Layer 12 of a small transformer language model trained on English Wikipedia (18 layers, counted from 0, width 96).
A neuron adds its activation times its output weights to the MLP's output. To switch it off is to set its activation to zero at one token and run the rest of the model.

Output weights of the MLP neurons that the questions are about. A number n stands for n times 0.0061.
n9: -7 -10 -14 0 -12 38 -1 7 -53 -5 15 2 31 8 28 -7 17 3 -21 8 6 -33 26 3 -7 24 25 -22 4 -26 9 31 -50 -27 23 21 19 45 35 19 -25 12 4 23 3 27 32 1 -11 15 -1 -3 26 5 -68 26 31 2 70 -16 5 44 12 -45 -13 5 24 -24 6 -1 11 -12 56 -62 10 -53 19 -18 -48 20 -55 59 -13 -12 -49 -18 -34 -43 -42 25 18 -7 -12 34 11 3
n15: -31 -21 42 18 -4 -48 17 -13 -32 29 -22 -28 -16 -58 13 -1 -37 -47 -17 -2 41 30 46 4 -4 26 -20 24 33 0 38 -1 2 -1 5 -6 -13 5 -1 4 -21 13 -31 10 29 4 22 -8 17 -3 15 18 -14 -22 -49 14 -20 -1 14 -3 -19 14 -5 26 15 -10 -21 -4 -21 -10 -54 31 -1 9 42 -23 17 -19 -24 -3 18 34 -15 19 -19 -14 38 -34 34 36 34 -18 20 -11 2 13
n21: 30 20 1 44 -5 -1 10 -32 10 -32 58 8 -11 30 -17 44 7 37 -24 -22 -55 -19 -4 23 23 1 -2 -5 17 -28 -4 3 -56 20 22 -23 -15 -18 -10 -13 -33 12 -19 2 -22 1 -14 -22 53 2 -17 5 12 -13 35 -12 -19 -34 0 13 -34 44 11 62 -55 -6 -45 25 -28 5 31 19 -7 -21 -18 -28 40 39 0 15 34 33 -47 -3 54 -1 -4 15 -66 15 29 -15 -22 18 -6 -14
n103: -44 -20 16 55 -21 11 32 -5 2 -40 -39 6 -4 20 6 -20 -5 -25 33 34 -51 22 11 -4 -13 -50 -17 43 -25 2 30 -7 32 -33 -1 -64 -22 -31 -12 -11 -51 27 -37 -3 21 11 -7 53 36 -20 -37 10 -28 5 -35 50 -9 -71 78 -36 -10 67 -4 36 -50 -26 -29 31 -36 -42 -37 26 77 18 37 -2 -41 -22 4 49 35 7 10 37 -24 -28 24 -64 74 14 -6 2 57 7 -13 89
n108: 41 55 -3 16 21 -8 -11 15 16 17 -26 57 -24 10 5 4 -8 23 -18 3 52 -29 35 -3 -32 -30 -47 -23 -2 30 -7 10 -50 -12 21 -17 5 39 -4 -58 9 20 -15 71 3 -7 16 -3 25 -5 -16 6 -3 -37 -49 39 -29 -21 22 27 -15 17 23 -28 -2 -38 -2 -14 -3 -16 6 39 -21 -6 66 28 2 -9 60 -30 -13 14 0 39 -54 -38 -19 -8 -53 3 -1 5 24 -65 17 -8
n147: 45 44 9 1 -3 -1 -49 -1 -7 -35 18 16 10 -3 -58 -14 -23 -27 -5 -16 47 -31 -7 -26 7 40 40 -13 -5 -11 22 9 2 7 -15 12 19 7 26 12 -4 34 -1 -7 8 -7 -2 14 -22 -17 -34 4 -7 -22 18 13 6 -67 31 -10 -31 1 5 23 -31 -48 -7 -7 15 -33 -1 -6 6 -18 45 17 -42 19 0 -5 -21 28 -12 -12 -13 32 19 28 5 -11 38 20 21 -40 -13 3
n174: 11 8 -15 37 8 -3 -3 29 16 31 -14 -15 -9 -38 -8 -4 44 -34 -25 9 17 3 19 58 10 10 36 -36 -2 47 9 -10 19 4 27 14 -37 -26 44 -11 37 3 -66 -31 13 -1 4 -44 22 2 24 -30 -11 29 20 23 11 57 -15 -26 -31 31 -28 -23 -25 -19 -52 -32 -20 56 19 40 -24 -25 -26 -68 11 -4 -56 6 31 5 -15 -50 20 -9 62 30 -2 -54 -3 20 62 -9 -8 -11
n243: -13 32 7 30 -18 10 12 -23 19 -19 -12 -2 -24 31 -29 39 -32 -44 -23 -6 24 13 8 0 -25 15 -1 18 -20 -26 1 -3 4 35 24 34 51 -18 -26 30 -28 -12 -35 31 9 1 -14 24 -45 15 16 -34 19 61 -25 -30 -9 28 -4 5 23 -4 -30 -9 -43 15 8 29 0 -22 -4 51 33 -35 -35 -35 -15 -24 14 16 24 -19 -11 5 -14 4 40 20 -15 3 18 -26 8 9 4 -23
n252: 25 0 10 -12 6 -15 21 45 26 1 10 19 9 -50 13 59 -16 57 16 12 14 16 8 -12 -33 0 38 5 -15 -18 37 -48 3 -57 -59 -17 17 10 18 10 -5 5 -2 11 -52 26 -2 -71 -7 -38 25 13 7 -35 -33 -1 -38 2 -25 21 6 32 24 62 5 1 -40 -49 -7 40 -18 36 -6 -67 20 -36 -39 13 -13 16 42 9 29 -13 -21 -6 -28 2 -47 -4 -28 -11 53 47 -2 11
n257: 19 -28 6 -43 0 31 -17 27 -35 27 24 -23 2 -11 30 22 -8 36 -28 1 -26 37 1 23 11 42 37 -20 12 20 -21 2 -8 21 -75 -14 -19 -6 8 20 -36 -15 33 6 -11 -28 22 -26 1 -24 1 2 43 -53 -25 18 -13 -35 2 48 -32 -6 -47 40 54 -3 -36 -12 2 45 -17 9 53 33 18 -8 33 -28 -14 31 13 -82 -14 -19 -19 -18 24 -10 -14 23 -1 48 24 50 3 -33
n265: 4 2 10 34 8 18 18 -19 -29 -17 -6 34 -24 66 -15 46 -28 10 11 -5 -35 -41 -9 0 32 16 15 -10 -29 50 -15 23 -17 9 3 -4 -7 1 -4 10 20 1 29 -34 -19 31 -36 17 5 33 -1 -23 4 -23 -3 -8 -28 29 -8 -24 -34 11 -8 -14 -20 -21 7 -13 24 29 13 2 -9 -50 29 -3 8 12 18 31 -8 -18 13 20 -31 36 31 -4 -35 -11 20 -33 -20 -22 -1 2
n288: 0 -6 21 41 -25 -11 13 -16 43 28 -17 -17 27 55 -8 -31 13 16 -16 19 -12 55 -25 26 -12 -16 -1 9 36 2 -8 -19 -15 5 -31 21 -4 18 -13 -1 -50 -20 -11 1 4 15 19 14 -13 43 -38 8 -19 -36 -26 -27 -16 28 32 27 36 26 -3 19 -24 -65 -5 -7 -43 -25 4 -4 36 9 -3 -7 24 -34 22 2 -16 23 3 21 34 15 2 -1 19 2 -16 -59 -28 9 -28 5
n300: 15 -7 -10 9 14 7 -22 -4 9 -25 4 -33 6 51 25 -15 27 -2 14 17 -40 -29 -39 -10 17 8 46 -28 -18 -23 5 40 0 10 1 -16 1 6 -8 -8 20 14 -4 -13 -12 1 7 -6 72 6 -26 6 -16 -10 -41 38 -63 14 -55 35 -29 -18 -17 -15 -27 -19 2 47 -17 53 -16 1 -43 -14 4 11 30 -17 33 45 9 -12 9 -48 -23 20 -2 -8 42 31 4 -31 -16 9 -17 -35
n378: -17 6 -8 3 37 -28 -11 31 0 24 1 21 -29 -23 -11 6 -75 -18 1 -6 35 -38 6 28 3 1 -7 0 4 8 -10 -22 26 16 33 -53 5 -10 1 33 39 -26 -3 11 -9 2 -53 -37 -4 41 -37 48 -4 9 14 -33 27 15 49 0 25 0 33 6 42 -15 0 -10 -45 -21 29 -9 20 -20 -5 -17 14 40 35 -9 5 -22 16 9 -20 2 -7 -62 -21 -12 -17 24 16 16 -7 -46
n379: -39 -17 17 -39 -13 4 -6 29 -71 -8 -20 27 55 -21 4 -13 48 11 -11 -7 14 32 26 25 -25 -51 9 4 19 -13 -8 5 22 50 -21 -20 -1 23 -40 -32 20 -4 12 8 -18 -29 9 42 -20 -22 -47 45 69 -34 7 -23 -11 10 34 -22 -48 -18 52 -12 -36 31 53 -12 21 -10 8 10 1 39 0 -23 12 -27 12 13 -15 14 6 12 28 -1 23 -49 -25 -16 -51 16 9 14 41 -6
n381: 4 39 52 -17 -19 -6 -39 25 17 22 1 -26 -19 -4 24 27 28 -27 38 -9 -19 -1 -58 -1 21 21 -31 81 18 38 -94 -14 -15 -9 18 -15 40 -48 -22 -22 -36 -15 1 -9 63 -11 -12 -2 14 -17 5 -12 17 -10 -17 -26 41 10 -14 -7 -1 -2 6 25 -4 47 -2 17 32 -24 0 3 58 -15 -7 -57 4 -36 47 -13 5 0 -3 -15 66 35 -3 32 -28 0 -28 27 -28 55 -75 -51

Each question names a token from some text and the token that comes next. It shows the activations a of the neurons there, in the order above. A number n stands for n times 0.048.

Then comes g, the gradient of the next token's log-probability with respect to the MLP's output, scaled to length 1. A neuron's effect is roughly proportional to its activation times (output weights . g). A number n stands for n times 0.0039.

" often", then " are"
a: -2 -2 -2 2 0 30 -3 45 0 -1 41 -3 0 0 12 0
g: -39 -14 13 0 -30 32 14 20 -6 16 34 12 -13 -29 -26 18 36 33 -20 -36 50 -3 17 -14 -33 19 -11 24 -29 2 5 33 -4 -34 26 -3 -67 34 -49 45 -10 -10 35 -10 7 82 -42 -6 -6 20 -37 -12 2 -44 -19 -23 -16 5 15 -16 -8 33 -6 -1 -52 28 0 -18 -21 -26 -14 -2 45 11 2 24 24 5 -11 46 30 2 -2 0 -39 38 -4 19 -39 7 -29 1 0 4 18 -6
Which two neurons, each switched off alone, lower its probability most, in order? n265, n243

"eth", then " the"
a: 0 -4 -3 0 0 72 0 0 0 0 -4 0 -1 0 0 0
g: -11 4 -12 -48 2 -9 19 8 7 -19 -55 -25 28 25 -7 -2 30 21 -21 1 -2 13 -4 7 8 10 -6 27 -24 7 -34 16 5 13 -37 -18 -27 39 -24 22 18 60 36 0 2 -2 12 -7 19 -17 -6 12 -20 -8 -28 2 -19 -33 6 46 -17 -4 -15 -32 4 20 -40 -8 70 -56 13 -54 24 31 19 -16 10 9 48 -4 -49 -47 -6 -36 27 -26 -15 18 22 9 64 36 42 -17 -1 -26
Which neuron, switched off, lowers the next token's probability most? n147

"ited", then " in"
a: 0 0 7 -3 -3 -1 0 -1 22 0 47 -4 0 -1 0 -1
g: -5 -14 -41 5 -17 -18 -30 34 7 29 1 55 -2 -14 31 6 73 4 -53 9 -8 -6 8 -78 -16 -4 33 10 -4 1 -10 47 -27 -12 37 -1 3 -18 -4 -28 13 18 -18 -14 -68 8 11 -4 -23 -29 18 -7 7 5 -14 2 12 3 -9 1 30 38 24 40 -3 19 -9 24 -51 32 -18 -19 -1 -5 -5 -27 -21 14 35 -34 -37 15 1 76 -6 -11 -26 -23 30 -39 2 27 -6 18 6 15
Which neuron, switched off, lowers the next token's probability most? n252

" under", then "pr"
a: 14 -3 -3 -4 0 0 5 14 0 -2 48 -2 0 -1 -2 0
g: -24 -23 28 -17 -22 23 -31 42 -30 12 -26 -17 -4 32 10 12 23 -19 -3 10 29 -35 52 -40 7 -28 13 12 34 -32 18 7 35 -43 -7 6 -40 -21 14 -41 -13 -51 12 18 44 -6 -20 -25 -29 0 14 16 27 -50 -28 -3 -20 9 34 7 -14 0 3 16 -42 41 1 -40 11 30 -25 -2 9 11 19 -3 -45 -17 -3 0 -36 -9 37 -5 -36 26 20 28 -17 52 20 36 49 -1 45 -15
Which neuron, switched off, raises the next token's probability most? n265

" or", then ","
a: 16 -2 -1 17 0 -3 0 7 0 -2 -4 0 0 0 -3 0
g: -10 -30 -36 23 12 -13 32 14 -12 -14 13 18 -5 -15 5 18 -33 -5 -67 -48 6 -2 7 -24 -10 2 31 7 -11 13 -33 17 -6 -34 59 24 23 31 30 45 -2 -28 -13 13 -47 45 30 6 14 26 -32 11 6 -36 -9 -9 17 -5 -11 0 9 9 28 41 11 -7 13 -30 -60 -6 -44 15 -60 -9 -8 37 -31 -52 -26 38 20 0 4 1 -36 0 46 -12 2 -6 20 58 -2 17 7 13
Which neuron, switched off, lowers the next token's probability most? n9

"ouncil", then "s"
a: 0 1 0 0 9 1 0 0 0 0 -1 -1 -2 12 -2 0
g: -1 -36 19 -18 5 -24 3 -14 39 20 4 17 11 19 20 -8 -54 -15 0 2 19 6 -1 -24 -19 33 -30 -11 -31 2 -18 -43 44 52 22 -24 -9 18 -10 14 -1 -1 17 -2 -27 -26 -7 17 -68 46 6 -7 -20 40 24 20 10 -16 28 -1 16 31 -15 6 9 -74 -29 31 16 -11 26 -13 -26 2 -15 -18 30 14 3 2 13 -17 -36 61 21 11 11 12 48 -26 -35 -48 -48 53 -22 6
Which neuron, switched off, lowers the next token's probability most? n378

" w", then "ant"
a: 0 0 -1 30 -1 -1 0 50 -1 0 0 0 -2 -1 -1 43
g: -39 -31 18 15 9 -39 -5 -30 7 -4 -14 -28 -57 2 -29 37 50 -6 -23 -57 -49 -10 -39 -4 -1 -15 20 13 -1 -19 -16 -8 25 9 25 20 60 0 18 18 -9 -14 13 2 18 -36 27 -1 16 41 0 6 15 43 -7 0 -29 -26 -3 -25 -16 6 -9 0 -12 -8 0 -44 10 26 47 30 34 -30 -29 -53 20 -21 -16 35 61 50 -9 48 -8 -6 2 -38 24 -3 36 7 18 0 -7 1
Which neuron, switched off, lowers the next token's probability most? n243

" so", then " it"
a: -3 -4 -2 39 0 0 0 51 -3 0 0 -2 0 0 66 0
g: 52 4 9 24 26 -13 11 4 5 -48 -35 48 5 34 -22 16 -25 1 -12 -14 27 -18 -26 83 -6 25 0 -20 -47 -3 -13 -9 -7 7 5 13 -41 -7 34 33 -18 27 -1 66 -14 1 29 -40 -2 27 12 -23 -34 5 -4 13 -33 16 6 33 35 37 -6 -25 -42 4 -30 -43 -17 -27 -22 -20 -24 22 5 -11 52 21 33 -6 19 9 -23 -10 -5 -1 -36 -4 -22 -24 38 19 12 -15 -44 -11
Which neuron, switched off, lowers the next token's probability most? n243

"19", then "23"
a: -3 -2 0 -3 0 -2 0 12 -3 -2 -1 0 0 -1 37 0
g: -4 -43 -6 -7 18 3 -5 20 -25 -15 -10 -3 -8 7 -27 33 10 33 -19 5 -49 24 -7 12 -5 -5 -23 -27 4 -13 51 -8 27 28 -65 0 2 35 10 -14 -27 4 -17 2 31 -15 33 -46 -19 -18 30 14 10 1 69 -24 -4 24 22 -6 9 25 23 32 15 36 24 16 -27 20 -44 -20 -46 5 -18 11 17 20 -28 17 -34 20 59 6 -20 -27 9 -47 22 57 -16 -66 -25 8 -11 -20
Which neuron, switched off, lowers the next token's probability most? n379

" U", then "pl"
a: 0 0 23 74 0 32 -1 0 -1 0 0 0 -4 0 -2 20
g: -13 -51 34 -4 -6 -24 -13 -47 -31 50 1 -15 2 -18 -29 8 27 13 37 17 12 -79 -13 26 -22 -4 -16 -22 24 26 8 61 15 -7 22 7 21 -1 -2 -8 1 -57 55 29 9 -5 -36 48 -17 -18 40 -13 -12 -9 -6 3 -21 -48 -15 9 6 -7 9 3 -51 50 10 14 5 -10 -1 -30 15 -5 3 -27 -31 -25 28 -1 38 -19 -15 8 7 -14 11 54 -21 -6 15 29 47 -6 16 -23
Which neuron, switched off, lowers the next token's probability most? n381

" during", then " a"
a: 0 0 0 -4 -1 -3 0 -2 -4 0 -4 68 0 0 -4 13
g: -15 -22 -9 -15 -15 -4 -45 18 -3 31 -20 -56 -5 26 37 -47 32 -30 2 4 -10 -2 -28 14 1 -28 -18 -27 59 -14 43 26 12 24 -2 23 47 66 12 14 29 -22 19 7 -12 -17 53 -27 -32 34 -37 -4 0 33 -10 55 5 -60 -24 9 12 -28 -19 -2 -5 -30 -34 -30 -10 -8 5 -8 -16 16 2 51 23 -1 12 37 -19 -10 19 -14 30 -29 -19 -25 34 -5 -19 3 5 -27 18 20
Which neuron, switched off, lowers the next token's probability most? n288

"23", then " Sen"
a: -3 -1 0 0 0 0 0 0 17 -3 0 0 0 -1 -1 0
g: 6 23 3 3 -21 -30 -70 19 13 -5 21 -29 30 -44 -89 -42 6 -30 -9 -15 -10 18 19 12 20 -9 -28 12 15 12 -45 5 14 -16 -4 -19 33 5 23 -3 -30 75 6 11 30 31 -1 20 5 -14 32 -13 -1 31 41 -32 41 22 -14 -23 43 5 0 -24 11 -26 -21 10 -9 20 10 2 -7 -31 14 38 -31 8 4 -44 -34 2 -5 -18 -5 45 33 -7 24 4 41 -28 -14 -33 11 4
Which neuron, switched off, raises the next token's probability most? n252

" with", then " four"
a: -1 0 -3 1 0 0 -3 29 0 0 -3 -2 0 0 0 0
g: -34 57 40 43 -23 -3 -37 -1 -5 33 45 -42 12 7 -6 26 46 -5 12 12 25 8 20 32 14 11 -10 -9 30 -18 -6 -21 -44 -51 7 -34 -8 -37 25 -14 40 -12 16 -38 -11 33 32 -22 5 -27 1 -7 -9 -11 0 -32 -10 11 40 -40 -17 -12 27 34 49 -12 7 45 6 -11 -17 1 -32 -18 4 -18 7 -4 -26 -12 -72 3 32 25 26 -5 6 8 -5 -10 -37 -56 -18 3 28 16
Which neuron, switched off, raises the next token's probability most? n243

"land", then ";"
a: 0 0 0 64 0 -1 0 0 57 0 -4 -3 -1 0 -1 0
g: 5 -32 -20 -21 -56 18 19 26 -2 -8 16 39 18 16 22 50 -19 -4 -9 33 6 70 17 6 -26 -11 50 -25 -42 -56 7 10 25 17 14 -13 18 10 -21 0 -26 22 -12 -15 -19 40 12 -1 34 -6 17 -16 52 -33 -3 -1 -22 -2 -14 -21 4 -8 -30 15 54 -19 37 -43 -2 -23 16 6 -27 -27 -7 34 27 -7 -33 -14 29 21 -47 -33 42 -10 -21 -20 -34 -11 -21 -24 -5 -18 16 49
Which neuron, switched off, lowers the next token's probability most? n252

" |", then " 15"
a: 0 0 -1 53 0 -1 0 0 0 0 -3 0 0 36 0 3
g: 17 -5 33 31 16 -35 6 -42 -34 -8 -32 32 45 -44 25 6 26 8 16 17 -3 26 27 49 7 -33 -9 -46 13 -1 42 -48 25 -43 29 -19 -3 -56 -10 30 51 -15 -18 -40 -6 12 46 -14 8 -13 10 11 -34 17 -10 -12 -18 -35 -26 -27 7 5 -21 14 29 30 8 -9 -2 -31 0 -8 26 0 -14 10 13 19 1 -10 9 22 -8 16 19 -29 -41 39 35 -10 -18 -35 36 -55 -23 37
Which neuron, switched off, raises the next token's probability most? n378

" its", then " pro"
a: 0 0 -1 24 0 -1 -2 0 0 0 -3 -2 0 0 27 0
g: 18 42 24 -21 -34 6 33 -22 22 -28 44 15 -31 -5 14 -15 -45 64 -32 -31 -32 5 -33 -11 -19 41 26 -33 76 -5 -1 -17 -8 21 15 25 -36 -47 11 -15 -44 5 12 51 -61 13 -23 26 20 -9 40 -6 -1 -8 -5 45 -4 40 31 -32 -2 29 -8 -3 -12 4 -18 13 -18 3 -22 -15 -7 -6 18 12 37 12 16 -24 -24 0 -7 -8 -20 -18 -1 19 -20 47 -8 11 1 -29 -31 10
Which neuron, switched off, raises the next token's probability most? n379

" |", then " 22"
a: 0 0 0 84 0 0 -1 0 -2 0 0 -1 0 -2 0 0
g: 8 -13 4 35 -23 -43 10 14 -20 -1 -32 40 17 -2 -21 -29 2 -6 -30 25 -36 1 0 -19 41 -18 -41 -33 12 -16 7 -31 6 25 -12 -18 52 -23 -4 27 17 16 -26 -38 20 -22 15 -9 18 -5 26 3 -26 36 -36 -16 31 14 -6 -83 14 10 25 34 36 -3 35 38 14 -17 18 1 41 -1 30 -17 -21 51 -31 -32 21 11 -10 8 17 -9 -10 -14 -15 24 38 -69 35 -38 -6 8
Which neuron, switched off, lowers the next token's probability most? n103

"ed", then " \""
a: 0 0 0 0 0 28 -1 1 0 0 -3 11 0 -1 0 -3
g: 38 28 -5 -37 -41 11 -46 -16 39 -13 -22 56 -5 -17 -1 20 3 -35 -9 -34 -3 14 20 -2 34 -34 -16 27 -9 22 -2 -29 67 45 -37 -18 11 7 15 -12 56 20 21 32 -14 -5 -17 3 23 -10 11 24 -5 3 -21 3 16 78 -11 -14 -17 -8 -41 -1 36 9 43 30 -2 -11 -15 -7 25 1 -36 10 12 12 -11 23 -3 -7 -57 -38 -12 -27 -3 -29 -10 -30 -28 -26 -5 47 -24 -8
Which neuron, switched off, raises the next token's probability most? n147

"ins", then " with"
a: 0 0 0 6 10 -3 0 0 14 0 -1 -3 0 -1 0 0
g: -4 -36 23 -48 23 33 -32 21 -34 8 -50 25 -18 17 -35 59 23 15 36 28 69 -4 9 -10 -6 22 7 -14 -33 3 6 -28 47 -50 59 -10 -12 29 67 -3 8 29 -29 22 26 10 -19 51 3 2 -26 -9 -14 -5 4 7 -18 -30 -6 -2 -13 6 -33 27 -5 23 -34 -8 -16 0 -10 6 -35 -19 17 -24 2 31 -33 -17 20 -17 34 22 -31 -2 -7 -24 -23 17 -19 -13 -34 23 1 -16
Which neuron, switched off, lowers the next token's probability most? n252

"ary", then " Party"
a: -1 0 -3 63 0 5 -3 0 -3 0 7 -4 -3 -2 0 0
g: -3 -46 -27 42 -26 9 -1 9 14 12 25 -24 -10 -17 -51 4 27 -6 45 -20 -32 4 -14 -12 -55 -7 -19 30 -4 17 -43 -18 22 23 -7 -30 19 -19 36 -34 14 35 3 52 -9 20 0 -14 22 -36 19 6 11 24 30 -8 5 -12 -10 14 3 15 41 11 -27 -25 33 -20 -25 94 17 5 4 -36 -41 -4 -7 -29 -12 -16 -15 0 8 41 -10 -15 36 24 -23 15 36 -29 -21 12 30 -51
Which neuron, switched off, raises the next token's probability most? n103

" Social", then " Democratic"
a: -2 0 -2 0 0 0 -1 0 0 -3 -2 0 0 16 28 0
g: -1 0 -35 -6 27 -55 19 5 19 -16 33 -31 20 2 10 -9 17 21 -7 -14 -23 56 3 4 -6 -18 -36 44 -8 33 -36 39 -17 2 -27 7 -11 2 20 -2 6 30 -28 -19 23 -29 33 22 -10 -12 25 14 35 -28 1 -69 17 -45 4 -48 -29 -51 -6 -25 -8 30 8 10 -7 23 -19 -12 29 -5 3 31 -8 25 8 -52 -35 43 54 -9 8 31 33 -35 16 -10 25 -35 43 -1 -23 4
Which neuron, switched off, raises the next token's probability most? n378

" El", then "i"
a: 0 0 93 13 0 0 0 -2 0 0 0 0 0 -2 0 -1
g: 32 32 15 3 -39 -12 11 -35 9 -21 45 -5 10 1 52 -21 -1 -3 -4 -48 -23 22 -66 13 -63 39 7 45 37 18 -20 -3 1 -22 8 44 0 -25 15 -11 -16 16 -21 8 -29 -8 -32 12 35 -50 -18 22 -36 3 -13 26 -25 35 1 -10 25 19 35 -21 29 -12 -1 -15 2 18 35 10 16 9 19 -19 -23 32 8 31 -22 52 -50 -15 10 -40 12 40 -42 -8 10 -3 -23 -13 -29 -10
Which neuron, switched off, lowers the next token's probability most? n21

"-", then "year"
a: 28 -1 0 0 -2 -3 53 -4 0 8 2 0 -3 0 0 0
g: -7 27 15 52 52 -60 43 27 30 -38 -6 20 18 -16 -16 2 36 -5 13 -15 7 63 -13 15 15 -21 -13 12 36 -10 1 -7 -6 -3 -8 -8 5 -15 -7 -26 16 24 -14 -1 -29 -17 19 -51 30 -30 23 -1 11 -14 -48 -62 -28 8 40 -42 17 -21 6 54 -10 -5 0 9 -21 11 -27 -38 19 26 10 13 -6 26 -51 -32 -6 -9 19 -43 -2 29 -6 40 41 -8 -14 -47 -7 -2 18 -12
Which neuron, switched off, raises the next token's probability most? n9

" b", then "ring"
a: 0 0 0 15 44 -1 0 -3 0 0 0 -2 95 0 0 -2
g: -1 -44 -22 11 20 -31 -48 -20 -29 8 0 -29 9 0 43 22 -18 33 -14 -10 3 -29 -19 -35 5 6 -12 -14 -69 17 4 24 -47 40 17 -37 38 19 34 -1 -43 -45 8 11 -19 9 -19 -19 25 56 31 31 40 38 5 11 -27 -7 5 7 21 6 -14 22 22 15 1 29 72 8 -25 15 7 -36 -29 -29 -2 -15 -6 5 -21 21 -7 22 -2 -7 -53 -16 37 10 -9 -30 23 -15 34 25
Which neuron, switched off, lowers the next token's probability most? n300

" Christian", then " Histor"
a: -4 0 0 0 0 0 0 0 0 13 -3 0 -3 18 -1 0
g: 3 75 -6 28 -47 -16 -5 -6 44 -17 -56 6 8 21 -36 -24 31 -2 -43 6 53 2 23 2 -6 -14 1 -1 11 -7 15 18 16 14 8 -12 -40 -35 -54 -1 43 -35 6 10 43 -7 -46 12 -24 13 -12 7 -16 -24 12 -14 9 -7 32 -59 31 -19 -33 -19 -18 24 12 10 21 10 -34 -11 5 5 -2 25 -60 17 25 25 -18 43 -12 9 33 -4 -21 24 5 -7 46 -17 12 28 7 -43
Which neuron, switched off, raises the next token's probability most? n257

"aid", then " for"
a: 0 24 0 0 6 -2 8 -1 0 0 2 -1 0 0 0 0
g: -22 -13 -6 0 24 -32 15 -30 0 -18 -26 -13 -6 1 -64 -13 2 37 43 28 30 -13 -23 2 -82 25 22 4 -43 -21 49 -48 -1 -45 -25 35 20 40 3 -17 -18 -1 38 28 -1 0 13 -11 26 -5 44 15 -11 49 16 3 -18 -18 26 -14 -14 17 -9 -1 51 16 -22 20 -43 8 -13 6 -5 -10 17 26 -9 -26 7 -17 -27 41 1 20 -32 19 48 -35 -11 33 -6 -44 -12 10 17 -4
Which neuron, switched off, lowers the next token's probability most? n15

" in", then " elected"
a: 0 0 0 3 -4 -3 0 -1 -3 0 -2 35 0 0 27 0
g: -10 -40 -13 -6 -10 -4 8 15 16 31 -1 3 14 -48 -15 -1 14 24 -17 -44 -26 57 -17 -8 -37 -47 -13 52 33 27 10 -3 11 13 9 24 7 34 26 11 -16 19 -22 -2 9 -18 3 -37 20 -36 28 35 9 24 -20 3 29 -20 -22 -75 -3 -39 -33 5 14 -35 24 -23 14 44 -23 7 -36 -10 17 25 -30 -2 8 -33 -14 63 26 -4 -28 11 21 -34 39 29 0 -27 20 10 40 -33
Which neuron, switched off, lowers the next token's probability most? n379

"ward", then "ed"
a: 0 -3 0 -2 0 -2 52 -2 -1 0 -3 0 0 -3 0 0
g: -9 42 27 7 -10 -11 26 -22 13 43 19 21 -21 -73 6 -5 -25 -17 -6 -14 1 -25 30 -17 -2 29 17 29 -8 -29 -19 -78 5 27 4 -30 10 18 32 35 13 -15 -15 -37 47 -37 33 25 -24 28 20 -26 11 33 -15 30 0 8 21 -12 7 23 -50 8 -13 8 -1 36 2 4 36 19 0 1 7 -50 22 11 5 26 -7 -26 2 3 -10 -42 -7 15 5 -59 26 -65 -47 -9 6 7
Which neuron, switched off, lowers the next token's probability most? n174

"ishop", then " Ben"
a: -3 -2 0 0 0 0 -3 -3 0 -1 -3 -3 -2 46 0 0
g: -18 16 -42 -54 -36 58 4 -15 -19 2 30 -8 -27 -50 0 15 -47 -58 -23 28 10 11 23 1 30 -32 -3 -5 28 27 -16 -15 6 -15 -41 16 41 -2 57 31 10 -17 6 34 -23 -17 7 -9 13 -4 14 0 13 4 4 -16 2 20 38 16 -6 -11 4 -50 -13 -23 5 -20 -3 -23 73 -7 0 -15 6 20 -24 -16 6 13 12 -29 44 32 5 -14 10 -44 5 30 -26 -7 49 24 34 -45
Which neuron, switched off, lowers the next token's probability most? n378

" would", then " be"
a: 0 -1 7 3 0 40 -1 -1 0 0 10 0 0 0 0 -2
g: 19 7 -1 38 -36 5 -37 -16 -15 -20 0 10 43 -2 21 28 25 -2 23 -15 1 -12 -18 74 -30 27 -25 28 0 -32 10 36 -34 10 24 -17 7 -9 17 -26 -4 28 21 7 -11 24 -15 24 18 29 47 -30 -35 8 4 1 -44 63 25 -43 34 29 13 -19 -15 8 8 4 -21 -12 8 47 0 1 3 -34 47 0 -13 -34 -5 -58 -29 -58 -18 -13 -2 -16 6 -10 -44 -27 -47 16 14 11
Which neuron, switched off, raises the next token's probability most? n147

" a", then " mult"
a: -1 -1 -1 42 50 0 -1 0 -1 22 0 -2 -1 0 -3 -1
g: -12 69 47 -33 18 -48 19 -41 -12 2 -23 1 -10 10 -27 -16 -41 -43 14 30 -18 -16 13 34 24 -1 8 -6 -19 34 46 -18 23 -45 12 39 14 -12 -11 7 67 7 -21 -35 -6 -13 1 11 1 -32 -6 -10 -8 -19 -8 -19 4 33 -3 37 7 7 13 -3 20 -4 5 -16 31 -2 47 -8 -10 -17 -30 32 -34 -55 20 8 -25 53 0 -17 12 -15 -23 10 17 -39 -28 55 31 16 -42 -8
Which neuron, switched off, raises the next token's probability most? n257

".", then "9"
a: -2 40 0 0 0 0 0 -2 0 24 -3 0 0 0 0 0
g: 18 19 -16 -17 -57 -16 0 -5 39 -17 39 -6 -32 27 38 1 46 -2 14 -6 -14 -18 -33 -12 7 47 28 10 15 -3 -71 -3 -9 26 6 -15 -19 42 19 -4 33 10 -1 -42 -8 30 13 2 2 -39 -43 -13 -73 -3 -17 -15 5 0 22 -11 -36 -40 25 -22 42 -33 1 10 -15 9 -23 -15 -19 14 -12 7 -4 26 13 -22 21 -7 8 58 9 -33 -13 -12 46 -25 -12 -3 5 44 40 49
Which neuron, switched off, raises the next token's probability most? n15

"ed", then " to"
a: 0 0 -1 44 0 7 0 -2 -1 0 18 -3 0 -2 0 -4
g: 24 1 62 43 57 38 16 -52 -17 -10 4 -27 -24 -6 -31 -41 -6 17 17 8 -19 21 13 -18 -34 -17 28 -26 -2 6 -35 35 39 9 1 -13 30 26 -4 35 -42 -20 11 -13 5 -72 -30 -7 -45 29 -32 -21 26 4 6 -14 -32 -34 -22 -5 -7 -7 -12 -40 -5 -19 -26 1 53 17 51 0 -26 11 -13 -4 -11 -11 16 -28 46 -14 38 1 20 0 24 43 -5 18 9 17 10 -7 11 8
Which neuron, switched off, raises the next token's probability most? n103